Layer 4 of a small transformer language model trained on English Wikipedia (8 layers, counted from 0, width 96). Numbers have three digits each and are written without spaces.
A neuron adds its activation times its output weights to the MLP's output. To switch it off is to set its activation to zero at one token and run the rest of the model.
A neuron's activation on a vector x is SiLU(gate . x) times (in . x), where the dot is the dot product.

Input weights of the MLP neurons that the questions are about. A number n stands for (n - 500) times 0.0025.
n22 gate: 598518425433617643820614648683453324664527631557341517544641400545561272600297892417509389292496579478264570392483535531338456564446250395513069891504411275420670300504411443456412504743596364255623455616381543482577341725389697307399659424452300452582380650146443407305663478362540552394
n28 gate: 600653536638500433459671531478579433301418315360548430536532709523079276579611436392639514500373279642459424376424223528558604412491553527305528291433405437764578636331405500595251898486549536587315305523590689207461649369786437576405324578523924414438450495776473581536784549172523429812
n79 gate: 464611500845655535549362399562323367365360240442317500383442786277351443574532590340544531395504589333365664421311513323456549496514849460428396487549769478478369478724469843316464594442659527360375505663300513322621621424406784460273291410295261349824324357317357603607598351743286509370
n111 gate: 608517543834535425766721387593355411654298701564654450517142311748646428711596651602581436783526564647379352467656614366305692384573508513132522286243496628436500753684513474496560457398555369392436373569581413704558590445483424593402534272377410526605496688513620671359777538556645407338
n162 gate: 281648468297375522582405487491588455336829750527787526596559415514531443453426669397306509519083225562381397478330599155289373281436478091491371532366573536482606290727245514423899668527710460697391612436468509563658618468673644329428505721355619595576454695450514563532410642787468500437
n196 gate: 623440517252322517513664384736555270517627451530593631605496457695696606289456140703578478447426587487641621436431470279293570479690628215592239526530579596596416325624552483518247308395474414605826688271708695491302517548465561591530604492457693504577724409640374243221569449912478513587
n221 gate: 577374563702504749466744508692488563339555465483525657572314475383446647517349449567534368383364327433645483430554818741685462434388628382610763645236211403543367385670449639368462631568454492598483391513386784496627623508232437529462652633589427276745965513479436386500479309270555692441
n230 gate: 476531618396536681397340458547641566531314392630504672417504670384627371488668227348516756355492555728575399450488387476523327359448531403283616508488607265373384555515192731626421178469232500500539540532665546571625508304563617750669429500492484324697472386402528720323594369603285512579
n236 gate: 320309696122706276532585755469275558509608445151592552356571522400864443458331252522362338399209415430608389798496363663429657448273583496374509406500500603635518554346536344599455639419456656369290514627420430165535518580437353326326540752571563415583798531513473648401790535703487619634
n250 gate: 685522224541463456541611294672816496417797386384696452455411469495320425698404369771673671377580451583590540553350619369629563336464391128509200365668814406396613388430675647460504630263690456559366417432206739598612697362235518482500255440455626366496514661688375353522286456509776469594
n295 gate: 396697428450615504468415221647557549478568551550487592613343496394756590853271509201540572592446415588427496474291656509585477565609619487541280735464916837314189532549269796400599613500442290682756546605621386671465626558450437406329630521424318460747827613545221460590733372405428318482
n306 gate: 570371264896391427533505728445671657686355211430735626243680591486659294739694453486417370509328398432163505441646830651560264563505545293402505654761514574491453579154616389402681421458491537659468548589495468500590393236295320256602528473218285537637336746723528588528643609598786495458
n22 in: 405747912545409554330460485652437406568575282490752238635495681414476631505647420505614425398580599730334352534319662601554435471480437559236348650613230728420571585344515693840127391321181396646574592767455514187784505430400609609704847690555665480666605694639192162734416725590723515480
n28 in: 468954495458687662436623401572487600585320425596527487459715320752554375344491606573414624458550659608426423379631514676690573504741357591670598509455505463574802638222798263270413495445166436449715566824555531509606495842165727500587573758217707600460288477344308390390450410468591473404
n79 in: 166360382463384585596229496155439599283441672691593473760799692403464510430495445527595609222414432776413554669625715587478400632449327500509491541599577391683712751558536387459327595609652468500328575413622447523667586364869293622622808491342569410424344282418641604609224669477495482101
n111 in: 299660495616553607352519491622459543602308855676370500725106598408365540721655558302727357408529462411322406528561660601646567334437542387657868467378596296481746596308677524706576695490368198798310412461239472172647581115562396311377476473747476533481634419614552571557590925414472326529
n162 in: 335019225073448330646597523403622491527340400533450482669523326514532505356281458602565425524771704702241380349606463514435668392509559704715196627403303230481590678491594547767346565537615500688346572618430301370387523509397546375561528611588354230440613901593425672500672784617737560355
n196 in: 275699337440375844642559451747430278260353379673332478610414496509696697584588486387618409486450428616349468148334487551486595540730589130227657491626820781550592692531441505573509605650428617711514668564155553473394404423463581410477391435632550427741463382655455177701804353582568585350
n221 in: 379726496369667462556851559479362419626161364440676391435612386469572318518618300402461357284603731551261410555538564513526560492461605470858329418517422453422552691466651500621582496578543406491242504648251697487700392582444299337311547525504322616348109435616603599509620268409354228793
n230 in: 424475416402470483415224500525423784656593659676627631437534326384607504205342525125467513594567458393246467373425438330537395333560414450521594318729656659259479382517783584610323471475554500504601547257366541676630786345462571559588253845701589571624551416546622466694483681728630434437
n236 in: 389627443455595461314290253544363347410282536482569324469751500567621481473522456321338739608421570842527601586509469733373615538478410706637509451426491650402715544522407232642416628443287561571491355321632384179764623333713342373689329828500473311548820487562491562557460569669144530760
n250 in: 824190720603424396416859708387330430521389464606418569553575448697509523187379425295636540594535504375784601444591509754299315351527801635650567535618460570496455562327522404336760302676765649607715355464763491649470703390345727408658684567386660557465385592429575465447434457744355561522
n295 in: 536563541693602726673213527518653325526655477767676764600739318454447648612864486392347409237378486580491662580464518445679572522582248267586762573545604536568339482442468419282781211613567585477523542353644619419618830568318666491441396612428495302629249392274468703477432873664545442690
n306 in: 308370244403377678621455367490412695368622305540520480510766436777638346733480601724335757551641495406388839638252510373555229675322745395460541520192621515642260702776344695652671445359480695672455665225250383430792037430631500630565375471861404685456530214747530656490575224540485560510

Output weights of the MLP neurons that the questions are about. A number n stands for (n - 500) times 0.0013.
n22: 480415508492588677827199608773520519325393496389367516512673450566694211699335530697639519310569489483409368475412463577268547596520520504542422558368427455523500591630178634429532761563660545678655542635477670362528527673536508283409386636600477530401457390703604378366519457606514625035
n28: 496581748536504552533520607558504634500520773420612338304325777619697380586504543598597606541573417207385543398395403485556441459422564725347439458473440524367729445624570580203260645223526589404409450587621614347352345296428742577402552737736649718555465356625353358539538563730443488288
n79: 733596290441724577585708371328418512402170657461255559536453551704550666537524309333609375652433360545432758327455420402421504355451533325696504713213488392492460521551564425785667621480715446629689594692340578723306576652369589373346545348669512305464773482583664592399631625468548484466
n111: 353401552596558753447691251388363420562588294606293474636713429668280457203374385413400516456513460486544385561391596570477576615487617274580330512658225452541425407549580565650610500546854348340201407458630821522479687804598518401640341632410578508664425486617500422500305403324725642232
n162: 598774562479572599525422535681504697475596516508500496270384664726422239482393474418479654537595462531508496359308430543283520429432827433693492527398663275256492328623437295651657484377431570709325593709761329702598441429500529566459651812539341653496267509750476698647574325500453581508
n196: 668319488356772375220389405465399568618312476403369434637298268504504224522552539894455431579640757355609311853662500756489508420392480721429409415351329312310389570356480434384408512476392648332593525516488483627785346450399404386530500512651434577472500535443678644592375492274511443513
n221: 742465720463550507426815517469799269363594218279420573531351570529464520723398659572622481406492466284459437422536382546521355434366641493412338401527572444500407649458469351645516508398489528290544517357299542783231333574671484427405273611760634474712325653383392317563438692637425620513
n230: 496417645675629521365841510435679524314646416297379508493407636361413962443485290683698613358572415480407630557384439379628405543316508618517333640572462379364577500484507553640552588456543766307263558400578413341384416316504365540520708412500525666489409508451418329364392317639553451480
n236: 727484621781673600513371596380487330535522362362744413410549460500551655504155702563327552300340428606320462535477400622507475597362534233613625463685470659541649743332404483108639295517718530714559350348242635460547562190369671447485514269524516689642603286607538535646496346450470730496
n250: 524578357488315635554597455508516691350615449320629484454496779517294510695473301449590496471447424895591564512547663397711524798425706289495582538465637625324461629375488371531631603484580374468220650480371589392617192549708615341518369245623677546614574649500468358449624472594525211379
n295: 312519650403479359566448600569452744636622691284448468542454648422304435582379671513524669488464447233463421602493557538472438525469772529629383584419572444436364359575617400343366719621496294592485281488432299479600257480619014366431652418568458556547678570769639403570542258259659416562
n306: 196673669491596328405518549500208476459392663525588518517646686825548825315487458314442570500527612287351326688472273600542663419573509613414731257517737742546406420773470597605388362487483504253741464491806458482583734235304437551583500357529805504483406400456548487710686581419722338536

Each question names a token from some text and the token that comes next. It shows the vector x that enters the MLP there. A number n stands for (n - 500) times 0.0073.

Then comes g, the gradient of the next token's log-probability with respect to the MLP's output, scaled to length 1. A neuron's effect is roughly proportional to its activation times (output weights . g). A number n stands for (n - 500) times 0.00082.

" the", then " o"
x: 529375637474436542556438541308559297439456459515518516523584482607455732452498447723654519559345541437459593769574466465408518714544446551357519596607529519503500609474579445359459515549676623405509551446563027585423392533545524718427513351550478369427525527508384517681687520614606653487
g: 429715415472662599386548449705728505593374436527553397337618406628608536653490240410552673706607740521485469627388398604561613289475385443414495284390625398663310536487569696430340725366343586795542591488625474451604506549727568451480713322662712463531628472541612538507541651490734469552
Switching off which neuron hurts the next token most? n111

"re", then "e"
x: 639504714393500225476657583503628467476244362401464447510549492425421442281510417734609522501296517420479564601627461371443634502588749454719534527470408505532443418370619669563404540640445622637260471508607465584616513270466598569510409284646562408382430583784527498498479584311490385392
g: 429521538573507521398381356663575397475560441415577632688625280457460538455334353420558653480698622388449467588616519383473355349680537724601622492263489489372466658251558373440578456451390384619548685496401387606744637631773478573414500398391511270323316333665528588484430693710630263717
Switching off which neuron hurts the next token most? n28

"n", then "ers"
x: 350625633667558400347450470391746393638374508445368505660524435429414506282609615640473524770417414270513451275358770530401353450294538606533656470702410517296561505556459797508520660435520488499601355613572425567764526390527699363511414334615480560329578421487452593500547572572560482475
g: 496392496547176429543345372734457597576446492681393363582373323356588490557469781564354386571489473425557334829638623547577545550254460553471511463520582553520649397525370337353225441421481430560509488591554664822763607397389394667468556637581708458444485431571519442676702636600336414508
Switching off which neuron hurts the next token most? n79

"m", then "il"
x: 621653559324421567659451554562644368498621270743377390362674382538515665653680486640500590222569385432645421452525483412417565600455541424600377476579464550463533415456410496501405469416532536554471564502703518482542461396389545632762332065438416645344567424465613578574562592530594400431
g: 593302600702580261386338304646405528550410734547481306396634513481441446635592587638511568521548478214364459689436502547439386631385342319565383382472575284563348546653380497526514524468509483851507459510448695470599339715646321571571425567379622474351408789467533728434463503582346267491
Switching off which neuron hurts the next token most? n196

" l", then "oc"
x: 495607527489396479626429367377650335354462359631274526623537607579611650518457299585607710618539502216471457392640405507623443524476790448634418602710434550619267317546424478326505702491448597527751324544419437436432392403503673538562389517536640665393517674493453533516510455586642550451
g: 608606164399450548275586469435648469635634473553672418385495665488655334809392411574370638571462658624486509440427516679411697419517574491272378557327450447298414576430432489448611320371489717438353513537300457420419147245571465553434443495572558587711680540382496303529390448452449522297
Switching off which neuron hurts the next token most? n196

" as", then " L"
x: 322674693468428507644541474367556631526570340700497406596421451497483738623431214287550555541404642270626391563659602507349568550325551516439465580512344546419428522412565586691472453570531557379688528515535419663406327412381694383513297582439801530408615415638515449484489485553621631520
g: 553562405673469589428486532481740511482325572511393413576330664486455432360386492233448252292765642575532790451663356595624389535470496291504589595599428492536493397527408499772508556504342453583383582318809492451492559699380391733668354620352593411495523434402316319689573499277524451543
Which neuron, switched off, raises the next token's probability most? n196

"est", then "\n"
x: 409613562564508437432508600382686613341467439679350551539686384306629613490584469674620730416729533449642689293662532476682482468581472510542683403504302389401651403498471656394377274453436599487499618317531296433681636427499551500639317335588394621512653409341443489597392444495616632447
g: 612468532546532385580662554349665479339586363431588468511408576640639298438189481565313579497498423831524388591433305484713515459490316553306410575443582280346705445776425494586687531710467598393611371650375373601539449519493568606468618488280478522722620707522455426316545544540569289720
Switching off which neuron hurts the next token most? n230

" D", then "re"
x: 333602337534471496584319478521664540539539592522479522608604651477541854484541472366505630531536371417539494520411679610417476629467546376740508454404581655435468390637537564548427543667370626393490401534533513681695371576419636553652475406491305452453613542381433578650572658405583529445
g: 628471802401463557475369627481561457218393784611571408315490323610538536444504761569668556493650440541394470692228496393521614639432561512647510291558509450270695411538586486537525394763510525559568660468609384366641472572463600663334456427308598257692618481532519531486619403683648698638
Switching off which neuron hurts the next token most? n221

"al", then " R"
x: 305468581557364646508472567466581515372493510441533460571754529581654645244334479491470453327478671529455493388427534539548374573410560253548408598644546457261579467553698506388593635540483555295368549677448555547713281547416500523434473400492406492553304375451600780329688692547442569503
g: 426591396397328459335750472421455555571591589502632269649320524522475548386590626210364489620665414698555497611256779496393430336813344494156710557353450416491295566425415671348489396600396540414550376480540483595507422660564381569535581453579461586677593580698544504656389421380594596510
Which neuron, switched off, raises the next token's probability most? n79

"5", then ")"
x: 601629609505603295455518362448602566511479397610410322700459568442807701569460361595286436310443386474405555597518604491434373473555403543414441375546441376505641330724582549602567573472685511542446450459558508616522517511358656533509387303513584673254577445596249665487628561460713400510
g: 741693734468683546389359636540445348463223473734452472574346536402605808340380606490616656547448724390425465600528472363474635283359715576460416697605529552499518525342712432617359479669489433366706593342436257487435391353595491519464599438385663534458326498531601433521354680366577396418
Switching off which neuron hurts the next token most? n250

"b", then "a"
x: 538615532567537290631348542498609400604571519421232446583551486692400658229501551378516273457654460290503463474325634580466504559398444354506470394479572671190614442484555715704386352458506267547584372493554277526593535642638604459662536353639468540544577512332531449502574569667699485473
g: 450348583677501494455503656447553617499497627569283450484454396463573370310485431194346461570346429646404633500317695258423495352286255428572599487359387504459358343472443528519766630570241589612395605749583660461483446478500457438567214507544424417411428672560615382384453343395190671467
Switching off which neuron hurts the next token most? n22

"t", then " is"
x: 499328478335228656478612566482545469541633451584543424532455385323868630456487618569478661439466445387475434815427452585420510582554639598491672389467447610414316632404625623540577607535523473705509454613686583480429453444459630573662527282287716462416583425604531725557611733469569501437
g: 415554523629556327396293384577578421349450528596382514361407545553664462592420385434333576636212316603348531500424423389428661594278562556317665592769386439561322763448465551683441512599709570402799524449360133651303465491371719562448461444491609511487618425444442492648542571684595545547
Which neuron, switched off, raises the next token's probability most? n236

" S", then "h"
x: 548383471651553520590506357511529587521529511633694513558661466426601739567632480453596538442510598074448541534487429501412447569597674299780384417634330486540434500483408432542490556489579546375444568526517493563424362370404718485470376378715614524377570463556290476613583586299699520447
g: 580601539516641550321402555386623509692541607560487493364392409539432675486444438391390494360695628325478329491295530455513654629542749516500655267262422596397500546731378449749713483438820444684504334347283401461561370271427646495500659574390661489428460475557613239582499569419264483547
Switching off which neuron hurts the next token most? n306

" the", then " b"
x: 519405592534329484538453505324585313358520458571565460503607397551538769487510380687662589651427378414494608770577388461353485681574560501350580620579514572402459662508609457396485495487570600433464491426598115502419358528471563609404523241499461392491544551525377602578690463630501664443
g: 637554560636656207380295543467588634641559537543411626369606581514376523500449588463515371525599596525661370442685629677540689410495672494367540315444498349441133600684408592374506234328478615665569499377344340576354481751444484375428547509623653330498489494615380368490508629673661436788
Switching off which neuron hurts the next token most? n111

" St", then "or"
x: 473520540635375384392476508491812535651547635616346513604637592568623710570510466399612584453687331431375575631552582573464465650662543537620431502397496601322616356467371552463491657644566617594485440502661454565592375439474515615499563146614326169439620475364498713566590575621626467454
g: 480233400640461371646367482561612349433385685530538605476582381397244482510407540644288474326521572577505525541540346451737581511676526493580686340662529634679538413453667429575670625520744379730641400411446376341389712631520632468441651441610480590522702617363474565520584447160651689673
Switching off which neuron hurts the next token most? n295

" as", then " J"
x: 323671688463437512642540471359554630526570341703495407588407445503493734632434204290541548543404645256636385570665611517356561550339541514439462588505336544414439517422570584686473446567541559391677529523540433666404314424395701383504296596448798532397615418645522455489498485557626623520
g: 555656330671396546671629536441719614557290494635305330494297372460454421438489484378424363271662533611614810645536518739591392389610573514336547512599684353546409495511326438842505523322581615520500562570456475659481405448619346681704386449530526543518335589352386369518511405686252365565
Switching off which neuron hurts the next token most? n236

" J", then "er"
x: 463620531633348382532354398502625489603721537416307465574498531551591801459591453374551571523545401357519605557474666739534541680581502262667595458470463584575530404474500532531409458532371486393653438454537538410544449502344636497602551359707296512314540397378391599687538529458639602334
g: 411667284600720601461585533476587411636495606573654503475504356725288451537687471682780567352261487550648623371549476561536421302363768379592546348489459341368565354535466564627600526554399558802549724459613546390597646581442722428420502538429484588698656378575318631592444395366582739565
Switching off which neuron hurts the next token most? n221

" P", then "ol"
x: 504650501456495504575513534451461425520567621600585464530561453444622860503566521431644614448531526278605451478524487712470347580539727380802509393509370415423518485571531323605393579603483476366570519428421465624667369594447698530559490350392504506411544525470516329616650417506508488476
g: 300447469385416676353433427520406424432639594320471544634351700579622551608438291640564676530437606467664503460616492641309565364452405633441357249332527641468686509453665658536689618335241328459478555435585398382307234825518494461518392620773547574393642648594476502578462363419467374621
Switching off which neuron hurts the next token most? n196

"ost", then " a"
x: 631744505458559427513441397388363433435611559741430647477522415765483533428425540410610590591615329160441619520509322431583559487517498469558552471402421410338479481349637558490720614740642685629777536583472383415657739572405441512533233546590466376456717530527504448501643489176540541459
g: 390580470522402680543508719538324461347379370497518562454554425454410477686253472479597595370377504448614571608422592587386397469531415786577702487436452553479162775369571682516585294439735490661558533541559415427551420403709570445498725814481499481740653609740693461550730599559572464454
Switching off which neuron hurts the next token most? n295

")", then " W"
x: 458593534593472334490549335515675545510569551571391410652319499487728766612387357441445639605411641529582489489598450504311620508401590556320526427659324577485462449500558474645488525561590668394468508378484494821524236524482562655549369396442477652317347431515565591408531540428766569603
g: 505263401526628530398569377565465475626498799550593302514501280410250686424604507296364466364621404530377575467584527353545504469474400516495441640632403733670484315291342564509678415589452731541306624445703408535626656530573661437432350453623704199562451234616455276616555561509493461457
Which neuron, switched off, raises the next token's probability most? n111

"|", then " M"
x: 539571204527424390385552495424589421511522625749472366522705424457621790567561583585407478513518509412493480393672431455464434531679448504410559572757493480484496434479501348513467514692617604532517546537472283576438355527465774646374472246520705409427585532474398469398667598422598601374
g: 557698468369428685518558385321388599466524503603553429431463382531529528582497424332379690507227404726392634600521683641562504369561467372293245375437706375644591409463382463514522581524714632424625420504613421397714295391411628495459632561517588271364385342578096481677355560483625479694
Switching off which neuron hurts the next token most? n22

"ic", then "k"
x: 685414436318434182524427402460340577264543488273367422577692466492624542408461323372621484399424533285565581624635518649691325503413631462609403485430594621250457471424624438413519642594353573521333490441535597413643483420695672578515579290618396630440452347732638486552534653368377589445
g: 296383616469775539676609597473321546552644462548682544456502607513342566783541546627496503696487399370411488310455615554534512612431436526491659528362524659376618490506454673747507545223549424573482406701554692645584557230766379490384274291590731483527407609658414433327672570580337469570
Which neuron, switched off, raises the next token's probability most? n28

" as", then "s"
x: 290570704506374404590481490279586623558571348683460365559497438589424732646401209376654528533412618331652419571644632508415575604401564515477458601411420589536502507410611645660462486595485632320699484477564470583398329360401660430569350611478759499402688384510507445519562583519598666482
g: 574264610298568447809542533473481518498527211490568426619406473509727580294715388868553461726458280566459546409424759233453435462540440579655459563458351561463619473423737587399533610396545463463502511435391616368382615323345569254435595418575449753601484542549624582403561502466452610319
Which neuron, switched off, raises the next token's probability most? n236

"e", then " m"
x: 410602657552489451451326514364604451427422514572609494556442411724576665240339741543458607438320433459568536399427403460365311574434411536500494392651632409474422661486505666391399414553489776440661551410437505862406583350391544573465671429521371560393600481377502681461729598387437446712
g: 629613607357569533420250375477495637459643623495543183328577561556575418463513384482576644528508320665623470533610498648283546494363675665460264249496659501516307604608581566376258412507421452511400561704604266399693289593338541543487433477361658446371413354513482642761631307507668540385
Which neuron, switched off, raises the next token's probability most? n230

"F", then "r"
x: 602542432413372248484241426513606324413513596544449266517436316585452674618435513600469703425682421301550618297503596596476384580751773477638394371562485387490402455524483419508735507689533429455391530647514546623585399840328451551583416648595435509392636464602499594555494477511591455380
g: 433545502628542615451399505375430604478456699637520570609487594501549645341652532382678375228499615502608556438187588569406567481325667567456382337846489438242573482581724604424481515437842310593650410252490478509680525610489472623623444447585453473478569641624606346617680313509572624274
Which neuron, switched off, raises the next token's probability most? n295